Layer 6 of a small transformer language model trained on English Wikipedia (9 layers, counted from 0, width 128).
A neuron's activation on a vector x is GELU(weights . x), where the dot is the dot product.

Input weights of the MLP neurons that the questions are about. A number n stands for (n - 128) times 0.0034.
n140: 113, 172, 130, 67, 90, 55, 131, 148, 87, 93, 90, 188, 165, 155, 138, 108, 129, 123, 125, 159, 181, 155, 140, 158, 110, 123, 145, 89, 130, 123, 76, 137, 76, 135, 152, 119, 110, 102, 167, 112, 72, 114, 132, 135, 153, 160, 161, 155, 96, 137, 162, 118, 177, 156, 79, 231, 132, 75, 152, 154, 122, 57, 162, 166, 75, 95, 94, 140, 113, 136, 185, 216, 154, 122, 123, 166, 146, 118, 193, 185, 81, 35, 178, 141, 129, 119, 74, 66, 146, 127, 126, 209, 164, 127, 219, 122, 54, 90, 117, 153, 146, 139, 77, 118, 113, 64, 118, 110, 106, 164, 177, 90, 174, 107, 171, 121, 98, 162, 140, 148, 168, 140, 175, 149, 93, 126, 83, 123
n159: 179, 147, 167, 85, 142, 117, 158, 123, 162, 85, 159, 163, 80, 142, 215, 85, 135, 123, 157, 121, 125, 162, 118, 135, 116, 160, 215, 81, 106, 83, 105, 143, 117, 110, 104, 170, 181, 142, 83, 190, 121, 107, 103, 59, 92, 122, 124, 7, 119, 98, 184, 79, 160, 98, 69, 122, 84, 173, 121, 99, 128, 104, 94, 225, 117, 123, 183, 131, 164, 128, 135, 109, 131, 125, 109, 112, 113, 125, 181, 152, 132, 23, 125, 150, 92, 185, 164, 161, 119, 105, 160, 117, 175, 169, 119, 109, 90, 60, 111, 106, 63, 198, 114, 183, 107, 143, 100, 142, 79, 114, 162, 138, 166, 177, 209, 143, 172, 97, 103, 109, 75, 150, 98, 184, 163, 189, 104, 91
n200: 148, 82, 119, 101, 205, 116, 161, 114, 93, 144, 88, 108, 113, 123, 136, 87, 136, 163, 161, 113, 113, 76, 105, 87, 131, 95, 160, 156, 93, 168, 178, 105, 85, 151, 168, 173, 133, 150, 79, 96, 150, 55, 82, 148, 188, 149, 107, 103, 65, 187, 186, 80, 134, 95, 119, 120, 117, 75, 144, 154, 169, 146, 62, 96, 116, 126, 149, 96, 152, 133, 171, 99, 186, 167, 127, 208, 174, 116, 164, 156, 181, 163, 157, 147, 214, 147, 94, 159, 147, 91, 64, 171, 156, 80, 106, 108, 168, 196, 162, 111, 127, 76, 129, 213, 151, 63, 92, 101, 98, 56, 123, 105, 145, 54, 170, 122, 122, 149, 148, 130, 124, 98, 105, 89, 74, 120, 21, 147
n483: 116, 105, 178, 93, 151, 187, 211, 157, 128, 120, 92, 190, 85, 93, 180, 122, 169, 166, 58, 156, 128, 176, 117, 141, 144, 128, 120, 110, 120, 160, 210, 161, 164, 55, 140, 112, 148, 125, 175, 47, 107, 189, 118, 115, 70, 136, 199, 105, 98, 186, 96, 173, 77, 114, 140, 175, 134, 97, 96, 124, 119, 124, 171, 141, 77, 164, 121, 112, 128, 107, 144, 182, 183, 240, 89, 178, 107, 122, 145, 75, 71, 195, 165, 158, 101, 161, 130, 120, 198, 185, 68, 127, 136, 128, 115, 114, 95, 203, 176, 81, 154, 77, 167, 159, 136, 141, 71, 169, 72, 103, 115, 200, 137, 97, 121, 114, 79, 136, 137, 94, 64, 149, 172, 126, 128, 127, 111, 49

Each question shows a token from some text and the vector x that enters the MLP there. A number n stands for (n - 128) times 0.085.

" online": 131, 131, 127, 125, 110, 114, 127, 127, 131, 123, 128, 117, 128, 131, 143, 124, 126, 120, 117, 136, 125, 132, 122, 135, 135, 123, 126, 129, 118, 128, 120, 141, 131, 125, 127, 128, 116, 128, 137, 132, 125, 129, 117, 145, 129, 121, 121, 129, 228, 127, 122, 115, 116, 128, 123, 128, 129, 113, 111, 122, 158, 123, 121, 138, 155, 128, 131, 126, 128, 123, 143, 128, 130, 131, 141, 142, 121, 131, 118, 131, 106, 127, 123, 133, 128, 131, 124, 123, 137, 141, 124, 140, 123, 134, 134, 123, 129, 121, 129, 137, 110, 123, 126, 126, 139, 113, 133, 116, 135, 127, 121, 133, 121, 118, 120, 134, 132, 125, 130, 132, 120, 129, 118, 132, 127, 125, 133, 128
The neuron with the highest activation: n140

"ent": 127, 120, 148, 124, 128, 124, 116, 117, 136, 134, 136, 145, 130, 129, 132, 135, 143, 136, 132, 125, 115, 125, 124, 121, 111, 127, 109, 124, 123, 133, 142, 113, 121, 135, 121, 127, 127, 124, 124, 128, 124, 111, 122, 149, 129, 121, 113, 128, 202, 121, 123, 108, 144, 143, 130, 133, 131, 133, 120, 155, 158, 123, 111, 128, 122, 133, 126, 119, 111, 132, 129, 129, 141, 123, 131, 119, 121, 113, 130, 139, 127, 144, 122, 133, 139, 124, 118, 140, 126, 107, 112, 137, 125, 131, 141, 142, 128, 121, 134, 121, 118, 122, 122, 108, 136, 131, 128, 119, 114, 125, 126, 115, 127, 133, 135, 129, 123, 146, 145, 139, 127, 135, 134, 117, 110, 116, 121, 128
The most active neuron and its activation: n200, at about 1.8

" file": 133, 131, 129, 119, 102, 127, 141, 131, 130, 130, 129, 125, 130, 115, 132, 127, 105, 123, 119, 142, 124, 132, 120, 151, 134, 134, 132, 134, 125, 107, 125, 145, 130, 131, 135, 117, 125, 146, 136, 138, 132, 121, 123, 137, 120, 112, 125, 120, 202, 116, 132, 121, 118, 138, 116, 131, 124, 111, 115, 125, 175, 137, 115, 142, 133, 134, 109, 127, 126, 119, 136, 121, 135, 123, 144, 140, 148, 133, 143, 118, 115, 139, 121, 133, 123, 117, 114, 131, 117, 139, 129, 125, 126, 123, 121, 124, 121, 116, 122, 123, 122, 134, 123, 127, 123, 107, 124, 125, 119, 119, 129, 133, 131, 140, 120, 125, 126, 145, 122, 129, 120, 134, 129, 132, 146, 134, 133, 127
Which two neurons fire most, strongest first? n159, n140

"ic": 124, 133, 134, 128, 112, 131, 134, 132, 112, 128, 129, 124, 135, 119, 142, 131, 128, 124, 131, 128, 108, 148, 133, 129, 119, 115, 123, 133, 128, 135, 124, 135, 111, 128, 124, 133, 120, 133, 138, 128, 125, 124, 126, 121, 126, 116, 133, 130, 202, 125, 112, 112, 115, 130, 128, 122, 147, 125, 118, 139, 176, 126, 126, 130, 143, 131, 134, 122, 139, 125, 125, 118, 129, 123, 146, 142, 128, 121, 132, 123, 112, 117, 118, 134, 141, 116, 118, 121, 135, 124, 114, 127, 131, 132, 138, 123, 121, 112, 123, 135, 114, 123, 137, 123, 134, 129, 130, 112, 105, 133, 122, 112, 124, 133, 144, 156, 129, 145, 127, 146, 126, 135, 128, 128, 123, 122, 124, 112
Which two neurons fire most, strongest first? n140, n159

" campaign": 130, 130, 140, 113, 124, 121, 128, 129, 130, 130, 125, 130, 127, 100, 122, 128, 138, 127, 127, 133, 113, 142, 123, 134, 120, 121, 134, 117, 133, 119, 126, 134, 135, 128, 137, 122, 115, 132, 126, 129, 126, 113, 119, 137, 140, 130, 111, 124, 211, 128, 134, 121, 120, 132, 122, 129, 119, 124, 109, 118, 168, 130, 140, 143, 133, 111, 124, 112, 117, 131, 125, 123, 139, 122, 134, 144, 120, 127, 130, 131, 117, 121, 122, 137, 125, 110, 134, 118, 142, 149, 126, 137, 109, 128, 134, 122, 131, 115, 126, 118, 120, 131, 125, 138, 134, 115, 133, 108, 130, 130, 110, 134, 133, 133, 137, 132, 132, 141, 125, 126, 133, 123, 141, 136, 130, 127, 142, 121
The neuron with the highest activation: n140

" inter": 117, 136, 130, 113, 109, 121, 129, 150, 115, 128, 130, 132, 122, 129, 132, 121, 127, 128, 133, 118, 127, 124, 113, 125, 129, 125, 122, 141, 126, 122, 137, 142, 128, 108, 160, 126, 111, 130, 120, 135, 136, 138, 128, 132, 114, 123, 128, 132, 188, 127, 121, 120, 130, 140, 146, 129, 114, 131, 136, 115, 174, 135, 119, 125, 139, 145, 106, 120, 133, 121, 110, 123, 121, 126, 144, 143, 116, 132, 112, 103, 111, 131, 117, 144, 114, 138, 108, 139, 137, 143, 118, 127, 126, 129, 124, 135, 133, 123, 124, 127, 124, 136, 117, 134, 127, 122, 143, 136, 130, 126, 115, 140, 106, 127, 133, 124, 123, 139, 126, 135, 157, 125, 116, 126, 137, 134, 118, 126
The neuron with the highest activation: n483

"ting": 131, 126, 133, 119, 128, 133, 125, 120, 119, 122, 126, 133, 133, 126, 136, 120, 126, 117, 125, 126, 131, 121, 116, 125, 128, 128, 129, 129, 114, 125, 123, 132, 126, 141, 124, 133, 119, 123, 131, 128, 134, 137, 122, 135, 118, 117, 127, 120, 228, 119, 120, 114, 137, 124, 119, 124, 129, 116, 123, 130, 174, 130, 125, 132, 129, 135, 125, 126, 105, 123, 133, 122, 137, 118, 122, 142, 125, 124, 122, 136, 119, 131, 136, 129, 143, 121, 116, 134, 132, 128, 115, 135, 131, 132, 130, 133, 116, 118, 135, 124, 128, 120, 133, 123, 126, 111, 131, 129, 121, 130, 127, 133, 133, 136, 127, 133, 123, 129, 125, 131, 117, 133, 131, 131, 143, 125, 117, 139
The three highest activations, in order: n140, n159, n200

" chosen": 121, 133, 140, 124, 122, 121, 124, 139, 132, 133, 129, 126, 120, 131, 123, 126, 137, 116, 120, 115, 134, 114, 135, 126, 160, 141, 143, 116, 124, 125, 118, 142, 145, 116, 132, 119, 127, 107, 147, 111, 137, 125, 118, 132, 128, 134, 139, 119, 204, 119, 118, 120, 124, 131, 127, 136, 126, 116, 111, 125, 149, 131, 125, 132, 121, 118, 114, 119, 109, 140, 122, 129, 138, 123, 148, 121, 139, 103, 139, 127, 124, 124, 132, 123, 147, 109, 140, 125, 133, 140, 117, 119, 126, 129, 119, 109, 112, 137, 118, 139, 117, 126, 122, 123, 140, 132, 121, 116, 149, 127, 116, 126, 125, 136, 139, 131, 131, 135, 114, 132, 137, 130, 128, 133, 143, 114, 138, 134
The neuron with the highest activation: n140